Layer 6 of a small transformer language model trained on English Wikipedia (9 layers, counted from 0, width 96).
A neuron adds its activation times its output weights to the MLP's output. To switch it off is to set its activation to zero at one token and run the rest of the model.
A neuron's activation on a vector x is SiLU(gate . x) times (in . x), where the dot is the dot product.

Input weights of the MLP neurons that the questions are about. A number n stands for n times 0.0048.
n23 gate: 27 21 -45 -11 29 31 -37 -28 1 -52 -39 -8 -54 45 26 48 -18 28 -16 30 11 -12 55 3 -19 11 -26 0 30 35 16 -7 -22 59 2 -37 62 7 -16 24 -36 -6 -5 10 45 -7 -14 -8 -36 12 12 14 1 29 1 -16 -13 18 -47 21 -18 -23 18 17 34 -55 -55 -14 -9 -21 -9 0 -49 11 21 29 6 -21 13 -26 -17 14 -17 -1 34 -10 -34 37 -16 -14 57 16 -12 -27 4 -7
n27 gate: -33 -34 -44 8 -16 -3 24 -27 53 54 58 0 -3 -56 94 39 -23 -20 -47 5 -30 -3 28 -17 -14 10 -25 -20 38 22 -9 -40 -8 -55 -2 -53 2 -5 12 24 -17 25 -3 25 -17 13 43 0 -22 -16 -25 38 -22 -8 -8 32 37 13 28 15 10 -58 4 -9 -13 -11 14 -10 -20 5 39 -30 2 12 15 -4 34 -16 -4 27 30 -5 -37 13 -50 30 -8 17 13 -30 -61 15 -4 8 23 13
n30 gate: -54 51 -18 17 29 44 -43 -48 -4 22 18 -10 17 -30 28 -10 4 14 1 31 -67 -10 -38 48 45 -23 44 17 -22 11 46 -41 29 4 4 11 31 -12 -34 20 -17 -42 -13 -27 -2 18 20 2 -20 -10 19 18 -4 54 24 -19 12 -22 -3 -19 -53 13 24 -10 -31 -17 -50 -58 0 29 -10 24 4 6 25 -29 -41 -1 -48 27 -21 -14 42 21 24 48 11 18 -24 -3 -21 38 -1 87 20 6
n40 gate: -43 44 5 47 -11 -11 15 -5 24 11 -28 -29 5 -8 12 -16 -14 -7 13 -36 55 55 24 29 29 -78 -19 36 16 9 37 -24 -14 -36 32 60 -32 -7 -30 -35 9 -4 12 -21 63 0 -1 5 -10 -30 20 -2 15 -45 -3 63 -10 22 48 35 -8 -8 48 -40 -23 21 -11 -1 27 37 43 -20 24 -10 5 -19 -2 -13 2 -2 58 27 -9 -17 16 14 -12 38 -6 31 6 -8 1 -20 18 -7
n42 gate: -10 -13 19 27 7 -22 -3 29 36 -10 -27 52 6 16 -9 31 28 -18 0 56 -20 43 -22 86 -14 29 -5 -32 34 -39 -50 -19 26 -18 -30 -2 45 -19 12 5 20 -9 21 -25 11 -55 5 -34 5 33 -47 -34 -17 -33 43 -29 -46 -26 -39 58 32 68 -16 -34 -60 -14 -13 4 -70 -27 -2 3 8 24 -31 7 -36 -1 -53 6 -45 -23 35 17 -32 -3 -7 15 15 -14 26 -37 -7 8 -47 42
n63 gate: 29 -13 -19 41 -32 19 15 10 -5 11 23 37 -6 -1 28 -38 2 -10 18 -40 -38 -36 17 2 -5 -21 -67 -24 -28 11 -18 11 56 53 8 -4 15 9 16 -34 43 36 36 35 14 -15 24 -23 -3 61 -27 0 14 -10 7 8 -24 3 57 -60 16 -27 47 3 -72 -18 25 3 -61 10 26 -21 83 74 -10 -21 -15 25 -56 -39 -3 -4 52 15 9 -38 -38 7 -6 -13 -62 22 9 -37 -43 19
n23 in: 18 1 -4 -27 -8 36 25 58 -25 -38 30 -32 -9 -31 -19 -35 7 28 19 -16 -4 2 -15 16 -6 6 56 -38 -39 -26 -3 6 -23 17 -15 -23 2 -2 -22 3 25 -9 -27 -39 -25 19 -13 -41 -15 -36 -57 53 -32 38 -6 8 2 -12 26 4 -39 43 -79 -15 4 -10 -3 -2 -8 -30 -40 25 1 47 -37 -25 -4 -29 -5 12 -20 18 -13 -27 8 21 -12 -26 -13 64 -19 8 55 6 -5 -14
n27 in: -22 12 10 47 4 -17 47 22 -28 35 52 30 -33 43 20 55 6 -21 23 35 -43 -43 -10 -2 19 62 -11 5 48 -5 33 -8 -19 -17 8 47 29 -12 -28 -63 34 37 -8 -4 -30 -12 81 -6 20 -23 6 -13 -2 -5 -23 23 -26 43 41 24 -1 22 -34 -16 13 -6 -10 44 24 54 -16 -42 53 2 -47 30 38 -13 -56 -13 -13 -54 8 37 27 -37 -18 19 26 25 17 -54 18 -18 -33 -20
n30 in: -8 23 45 -6 8 33 26 -12 -14 -2 5 2 48 -13 31 3 -2 -13 32 -15 44 -11 29 -48 10 6 -5 -24 -72 -22 -17 2 16 -15 -6 -11 34 1 8 -6 -27 -12 -30 -15 -14 15 -19 22 -28 32 10 0 53 -6 -48 -12 29 43 1 -31 9 29 20 -10 -2 -24 -56 11 -18 -18 64 44 -12 40 -1 7 5 -17 -2 42 2 -30 7 4 21 -16 -16 -3 -2 -15 -58 -56 61 54 19 24
n40 in: 10 41 -22 32 10 -5 20 21 13 23 11 -4 26 13 -4 7 -24 34 21 84 -7 -22 -28 49 -17 18 27 -7 -16 42 25 55 8 -20 18 31 9 29 35 -30 -15 -52 31 17 10 -44 -47 15 -3 8 -23 20 -35 -38 -2 -17 -38 -6 -33 -9 6 -23 17 18 36 -57 23 45 -13 -45 9 -18 28 -24 -22 -4 51 25 7 -72 -1 -6 -29 16 53 -19 39 -4 22 68 13 -7 -20 24 39 -32
n42 in: 3 -29 3 18 31 -7 29 22 -29 45 -7 -32 9 14 15 -43 28 55 -20 -27 -33 27 -23 37 -2 -11 54 49 -74 -9 -6 -33 37 8 -10 22 -46 11 21 23 29 -14 -20 3 -15 -73 41 24 -20 36 2 -5 -14 3 -31 3 -30 -25 -18 42 -33 33 -25 -32 69 2 -9 8 -22 15 -14 -47 31 -26 -46 2 12 28 27 -37 13 3 19 -33 21 3 5 -41 30 7 44 3 -4 -5 -36 55
n63 in: -18 26 -44 27 -27 -57 24 -10 -27 3 -10 -8 73 14 48 -43 -21 -30 9 8 -14 27 -9 -30 -7 39 -40 28 -68 59 38 -25 11 -32 29 -27 35 -16 5 -44 40 45 29 -33 39 -26 22 -21 -26 5 -14 52 -13 23 -22 13 -26 23 22 1 30 -46 -49 7 7 11 33 10 6 55 -34 -60 15 -9 -19 56 7 3 17 -31 -25 2 -12 -57 -42 -5 21 20 -6 -13 0 -6 -40 -5 -81 25

Output weights of the MLP neurons that the questions are about. A number n stands for n times 0.0083.
n23: -4 17 -8 5 -5 -3 4 -19 5 -5 -5 5 -16 51 3 16 -9 3 36 -15 10 1 21 0 51 -4 -11 15 36 -1 -9 -25 -32 -3 -11 35 14 -3 -7 -6 24 -24 29 -42 -27 -27 53 20 -10 -16 9 32 27 -38 -18 -7 -42 -3 7 -12 -24 -25 9 3 32 -13 26 -3 -7 -6 8 29 -28 -4 -28 -14 -26 -24 13 8 -19 3 8 19 36 6 12 -12 -2 -2 14 29 -17 39 2 -5
n27: -18 -27 35 -25 15 -3 20 13 0 6 -1 8 -12 18 1 -18 -12 7 -28 -8 -5 3 -1 9 8 5 -10 42 8 -2 22 -13 -14 4 -32 19 2 13 -5 -22 33 13 -26 15 -19 -1 -3 -94 -8 -1 -3 -22 -16 6 7 -13 -1 3 23 28 -4 -21 -13 12 -13 -5 -23 -10 -15 -3 -1 -6 6 -21 19 3 -3 11 16 -2 -25 4 23 8 10 -16 6 -27 -58 -3 -1 12 -22 -7 4 -25
n30: 27 -4 1 9 14 -16 -2 -32 -16 9 -11 12 22 1 -28 -8 -8 15 -14 -23 -5 -20 13 -11 -1 4 34 -16 -8 16 12 10 -22 7 29 10 -10 -36 -17 -7 1 11 -7 -2 28 -10 42 25 31 -16 2 25 4 3 12 -6 -15 25 -2 0 -16 0 -18 -20 -8 2 18 -36 -15 -14 29 -15 26 -2 7 -16 -8 -8 -4 -18 6 3 -11 37 -52 -3 18 17 18 -8 13 -28 -21 -5 -59 -30
n40: 17 8 -13 -5 -31 21 0 28 -4 -28 -16 -3 -1 39 -1 -3 -12 8 -13 -7 12 2 -1 -42 -23 17 -16 -47 -4 13 21 -22 -6 -2 23 8 -13 18 -21 17 -7 5 -12 26 3 -81 -1 14 -13 -36 7 13 8 8 -18 1 17 3 18 24 -7 14 2 -15 -26 3 18 -22 -16 -12 -21 36 2 40 -16 9 -8 13 -9 7 -22 -31 3 -3 -20 -16 -5 -6 49 3 -27 -14 0 -16 -7 -29
n42: -17 5 -13 12 35 -26 -44 -16 29 -25 27 10 -33 -14 0 -14 -9 -5 -22 -2 -4 -23 34 -21 -39 -7 9 19 18 -4 -2 7 -42 -19 -1 -21 12 -13 21 14 6 12 -34 -12 -1 -28 4 37 -7 -35 -17 -29 1 5 -21 16 -9 6 1 41 45 0 -7 1 28 9 -45 9 -11 4 -11 -21 1 22 25 26 -19 17 11 -23 19 -41 1 9 -2 -10 3 10 36 -11 0 5 -16 -12 -35 2
n63: -27 17 -8 23 -24 1 -6 3 -18 -8 -5 -1 -48 3 -6 -23 2 -11 -25 -6 7 -1 64 -16 -10 9 -10 -64 34 -34 14 17 -14 8 11 -10 -46 -2 0 15 -8 5 0 41 -19 28 -6 4 13 -30 -35 -2 -30 1 12 -39 1 25 33 15 -9 41 30 6 0 9 -26 11 -11 -21 26 -12 -33 21 -31 8 1 -33 -4 -72 18 22 11 -1 -2 2 -34 8 38 10 7 16 9 -6 35 15

Each question names a token from some text and the token that comes next. It shows the vector x that enters the MLP there. A number n stands for n times 0.039.

Then comes g, the gradient of the next token's log-probability with respect to the MLP's output, scaled to length 1. A neuron's effect is roughly proportional to its activation times (output weights . g). A number n stands for n times 0.0041.

"ed", then " h"
x: 49 10 8 -14 17 22 21 -60 -8 -22 -10 -10 -30 47 1 -14 10 15 6 -9 5 0 12 -1 21 -18 10 6 17 -20 19 4 0 0 0 10 -16 20 -11 -32 35 19 -45 27 29 -3 -12 -13 -4 -1 -22 -3 0 -27 12 -15 14 -9 32 -16 -16 -11 23 -33 27 47 12 -29 24 3 -39 19 14 -28 -36 32 -2 -1 -20 23 -29 -7 -57 2 12 14 -37 -16 -44 30 -4 -17 7 -31 35 9
g: -3 28 -30 15 1 -25 1 31 5 -74 40 -6 -38 -5 -6 -45 -30 -9 -6 -17 69 -35 0 -12 30 -52 -16 32 35 -2 39 -10 -7 60 -9 30 -6 1 -6 -6 -23 9 35 10 -14 -24 -30 5 -19 -9 42 35 8 -22 12 -4 15 6 17 1 -10 22 18 6 11 -28 16 -17 -8 -30 -19 -30 21 4 6 -5 7 19 -59 -44 37 -27 -11 -12 -15 21 -25 -12 -6 8 -27 -26 -24 4 -17 4
Which neuron, switched off, raises the next token's probability most? n40

"n", then "en"
x: 0 1 10 -7 39 -6 0 -52 5 -12 -2 6 6 -4 27 -17 6 -14 0 0 -11 4 7 -8 -30 40 -19 -18 17 -8 -27 -19 -20 -23 34 -24 -14 -19 7 14 1 0 -36 51 -21 -3 5 37 19 45 -27 8 -6 24 51 -24 52 -54 18 3 25 6 -15 -20 6 11 -5 -4 -17 19 8 5 -3 1 3 17 -34 -27 -20 25 5 32 9 30 2 -45 -1 30 -13 2 30 -6 -22 -26 40 25
g: -17 26 3 7 17 8 9 8 17 16 -20 1 -15 26 33 7 -32 50 -8 -26 -26 6 -18 12 -8 -25 7 -25 12 -8 -14 19 -22 0 17 -46 26 -12 4 -33 -37 -32 -10 31 -36 -11 -39 18 -8 -8 -9 -5 -20 -1 -17 -12 -9 -25 -38 -21 -30 26 15 -1 24 28 -52 -18 13 40 -25 29 14 -5 4 -44 11 24 -6 -3 -43 -36 -43 -21 -7 51 23 15 -4 0 -65 42 -27 60 14 -17
Which neuron, switched off, lowers the next token's probability most? n27

"ation", then "al"
x: 61 35 33 11 26 20 -21 -48 28 -36 -16 22 -24 21 0 -3 1 36 -18 22 -1 -22 -10 24 11 -5 -5 37 -16 -9 -1 37 -13 -32 40 -17 1 1 8 -36 55 -29 -5 -34 -8 27 -40 -20 16 -5 -32 12 9 29 21 26 -6 -29 -6 -1 10 -2 21 -41 16 37 -2 -12 -36 -9 -22 16 -3 13 -22 25 -13 -31 35 9 7 48 -13 1 21 0 -6 -44 -1 10 3 -24 3 3 13 11
g: 2 -6 31 24 13 -13 7 -15 32 -35 -18 52 11 25 -39 17 -29 0 40 1 -3 7 9 -27 20 0 36 -13 -4 -5 14 6 -25 -16 11 30 21 -17 10 -8 -39 26 41 11 13 -39 6 -1 -4 -13 -3 31 18 -11 25 -9 -1 13 29 6 2 -26 22 -10 7 -3 -4 -43 -17 2 32 -3 -10 63 -2 -4 -34 -36 -45 -29 43 30 16 12 34 -19 73 0 -23 -6 -78 -9 7 5 14 35
Which neuron, switched off, lowers the next token's probability most? n23

"k", then " n"
x: 10 33 10 15 33 4 -19 -36 8 13 -40 0 3 9 -3 -50 8 50 9 -9 24 -25 -16 -9 -11 25 8 15 -12 -27 -26 25 7 62 12 -32 -11 12 17 -3 -2 -39 -33 -14 11 21 4 -14 -4 25 -37 -10 -10 -5 6 -8 8 -27 -43 28 14 6 -22 -37 27 38 15 10 5 9 -25 4 -22 -24 -17 -13 -5 11 -11 47 -25 77 -33 31 -4 25 -33 6 14 9 15 -6 -13 -12 33 14
g: -4 18 35 14 20 -10 -2 14 30 -17 14 -3 -63 4 24 -28 -1 4 11 -6 7 14 24 30 -17 -35 2 10 -12 -15 46 -50 23 52 -4 -15 -9 -14 2 -28 -13 14 42 9 -11 -30 36 -11 0 -3 -36 8 6 -46 -43 -30 19 -13 9 80 -36 -24 -20 21 6 -9 52 -15 -25 22 -26 -11 -4 12 16 -3 1 -28 6 -30 22 10 22 19 -18 15 -40 -19 -26 23 42 0 -21 -45 -3 10
Which neuron, switched off, lowers the next token's probability most? n23

"f", then "ant"
x: -6 2 30 -4 11 2 10 -63 -5 20 -34 2 7 -4 -7 -12 11 22 -27 35 -27 -27 17 7 -7 -22 5 -10 -16 -7 -17 22 -16 -51 43 17 -1 -7 4 -17 12 13 -42 -1 -3 -19 6 -11 10 14 5 -37 -22 26 32 4 39 -26 55 -63 11 6 -7 -18 -8 0 -2 23 -55 -9 -2 -13 29 6 -15 -6 10 -19 -12 22 16 26 25 -2 -22 29 28 -40 -9 -24 -37 29 3 17 42 32
g: 23 -40 4 -27 -13 16 -1 42 -7 -6 19 -49 -39 25 11 -26 4 25 10 -43 26 -6 -36 18 25 -17 37 -9 -20 -42 -8 44 -23 -37 32 -37 -3 -18 24 -2 22 2 47 -20 39 18 -12 -39 26 18 33 3 33 20 29 29 4 -13 -23 5 -13 1 -25 13 -37 -30 -42 66 38 -14 -18 9 41 14 16 -1 -23 6 2 3 -25 2 2 8 -9 -2 -5 36 -23 36 22 10 -6 20 -2 14
Which neuron, switched off, lowers the next token's probability most? n63

"ic", then "es"
x: 58 3 61 38 -3 1 10 -14 12 21 18 0 -4 33 -10 -30 10 23 7 25 46 -23 -22 -1 -5 -21 0 2 23 -35 16 41 12 -4 14 -20 -5 -18 12 -58 -19 -2 -1 -15 8 -11 -2 -4 -23 -20 -6 11 -33 14 13 -2 14 -35 7 -28 3 -24 11 -47 3 31 -23 -32 -18 -27 16 11 32 13 -12 -18 -7 -40 5 23 38 22 -42 15 23 4 28 22 15 46 38 -23 19 -6 55 11
g: 37 11 -16 -4 30 -19 -16 5 23 0 -16 -6 -17 55 25 -38 14 -22 -8 22 10 -3 4 36 -10 16 43 1 -16 -19 20 -6 -14 42 3 24 -4 -24 19 23 51 -7 0 -7 -48 27 -37 14 6 -56 -2 -10 2 -15 -6 2 -6 -28 -26 6 -44 -16 -31 16 -44 15 -8 -19 -12 1 9 21 -3 29 14 -6 -13 -2 11 -8 -17 25 8 -33 3 -95 5 -9 25 -29 -32 -21 -10 26 -32 -59
Which neuron, switched off, lowers the next token's probability most? n40

"en", then " o"
x: 13 5 17 4 14 -15 28 -35 -43 3 6 11 -44 -11 12 -5 28 2 4 -30 -3 -9 39 -32 -27 -33 -5 -1 -3 -23 29 -20 48 -6 4 -43 -26 -27 -23 1 -16 35 0 -42 -1 43 28 -18 60 1 -22 -21 19 6 5 -1 -7 17 -3 16 -19 -50 -30 5 20 34 25 -19 18 32 -16 -21 -14 -13 -4 -2 13 22 -35 12 16 1 -66 1 6 36 -28 25 -17 -1 15 -5 -18 -15 29 4
g: 5 0 -78 8 6 4 -22 -18 5 23 20 -27 -32 57 -18 -4 -1 -32 -1 -29 -8 -6 -28 -6 -4 -43 23 6 17 -18 29 20 22 3 -14 12 -41 -4 4 17 24 0 28 18 -5 -16 -19 -10 -30 -43 0 11 -17 -15 -9 -4 -9 -7 21 10 -21 -25 41 7 6 21 39 8 -1 -4 8 22 -53 -20 -2 -2 -47 -40 35 -54 -30 3 -13 -30 36 -43 2 -5 -10 -12 -12 -24 -66 3 -50 1
Which neuron, switched off, raises the next token's probability most? n40

"he", then "s"
x: -7 41 3 12 37 -9 19 5 8 66 13 51 -26 -19 -23 -62 5 28 -8 -11 -1 -12 24 2 -13 -3 -9 14 20 11 8 21 -3 -4 26 -24 13 -33 -15 -9 38 13 -2 19 -30 -6 -10 11 -27 -2 -31 -32 22 18 10 53 47 -33 15 -18 8 -25 27 -32 7 21 -6 6 6 14 16 -4 -21 21 -53 4 8 -1 17 26 -27 22 -14 40 6 -10 -18 24 -15 48 22 -4 -44 -3 -3 -33
g: 7 9 9 -15 1 -17 -9 -8 -6 22 21 4 -12 -9 11 26 3 3 -43 17 23 -6 -34 28 46 19 51 0 -36 -59 -34 16 0 2 31 -71 -8 7 -18 -16 50 -53 -16 -28 -9 24 -23 11 16 7 41 -17 -23 -37 17 44 -27 -34 -21 34 22 -12 -11 -40 7 -1 0 8 -21 -6 -1 -13 -3 -57 19 5 -3 56 29 -8 -7 4 -25 14 42 1 -11 -8 13 8 10 -5 31 31 18 10
Which neuron, switched off, lowers the next token's probability most? n63

" on", then " "
x: 20 -22 -14 12 22 15 37 -56 -17 20 -14 27 -16 -4 4 -3 -3 48 -16 7 -19 -6 -34 -16 19 -29 -3 -13 30 -24 23 -10 -28 -11 -31 -8 -10 -25 -15 -39 49 19 -42 37 10 29 -8 -20 -25 1 10 -14 -21 -20 17 21 3 32 35 -8 11 -10 16 -41 -27 31 2 -11 -12 -4 -55 -18 24 -25 -16 8 22 3 3 26 -3 33 -17 8 2 0 -20 -15 -16 14 -11 7 15 -23 57 13
g: -5 -20 -12 -19 23 -2 8 -28 -11 2 -11 14 1 14 41 37 30 21 -33 25 -8 -33 13 -5 -29 38 57 16 -13 9 52 -17 6 5 -44 12 0 -4 12 -8 -3 -14 -7 17 -14 86 37 -23 22 -14 12 -30 29 17 5 12 34 10 19 29 15 -28 -3 9 -3 22 -1 -1 31 39 3 12 -38 -18 8 14 -17 -7 46 -44 40 -24 -1 -10 34 -30 2 -30 -57 -34 10 -37 -4 -5 -20 0
Which neuron, switched off, lowers the next token's probability most? n27

"l", then "i"
x: -20 37 -16 -12 53 -2 -32 -70 -3 21 -2 8 -5 -8 5 11 13 14 -19 17 9 -20 -13 7 -15 -19 33 -29 -2 -26 -50 -13 -24 11 -7 0 -22 18 24 -9 34 2 -13 -10 -56 -23 -11 8 12 -5 -16 -13 -25 4 8 -43 11 -27 21 -15 4 -2 -33 -10 -17 16 -5 -10 27 13 -22 -12 21 -47 -21 1 -45 15 12 -4 -10 26 -6 8 21 -3 24 0 -30 20 -7 10 28 -11 -5 -22
g: 44 -1 -18 -28 6 -4 11 30 30 10 17 -5 64 3 20 6 -28 -19 2 -12 25 -10 -12 -36 -20 51 18 5 -69 -8 -21 -2 -24 15 26 41 12 -33 14 -18 -4 61 2 45 36 -27 -13 14 3 10 7 54 4 4 -37 -32 10 7 5 -7 -20 2 -19 14 9 -21 13 8 32 -9 -2 -14 30 -39 9 15 -22 3 18 4 -15 21 6 -8 -15 -6 15 33 6 -42 -11 -72 4 -50 -17 4
Which neuron, switched off, lowers the next token's probability most? n23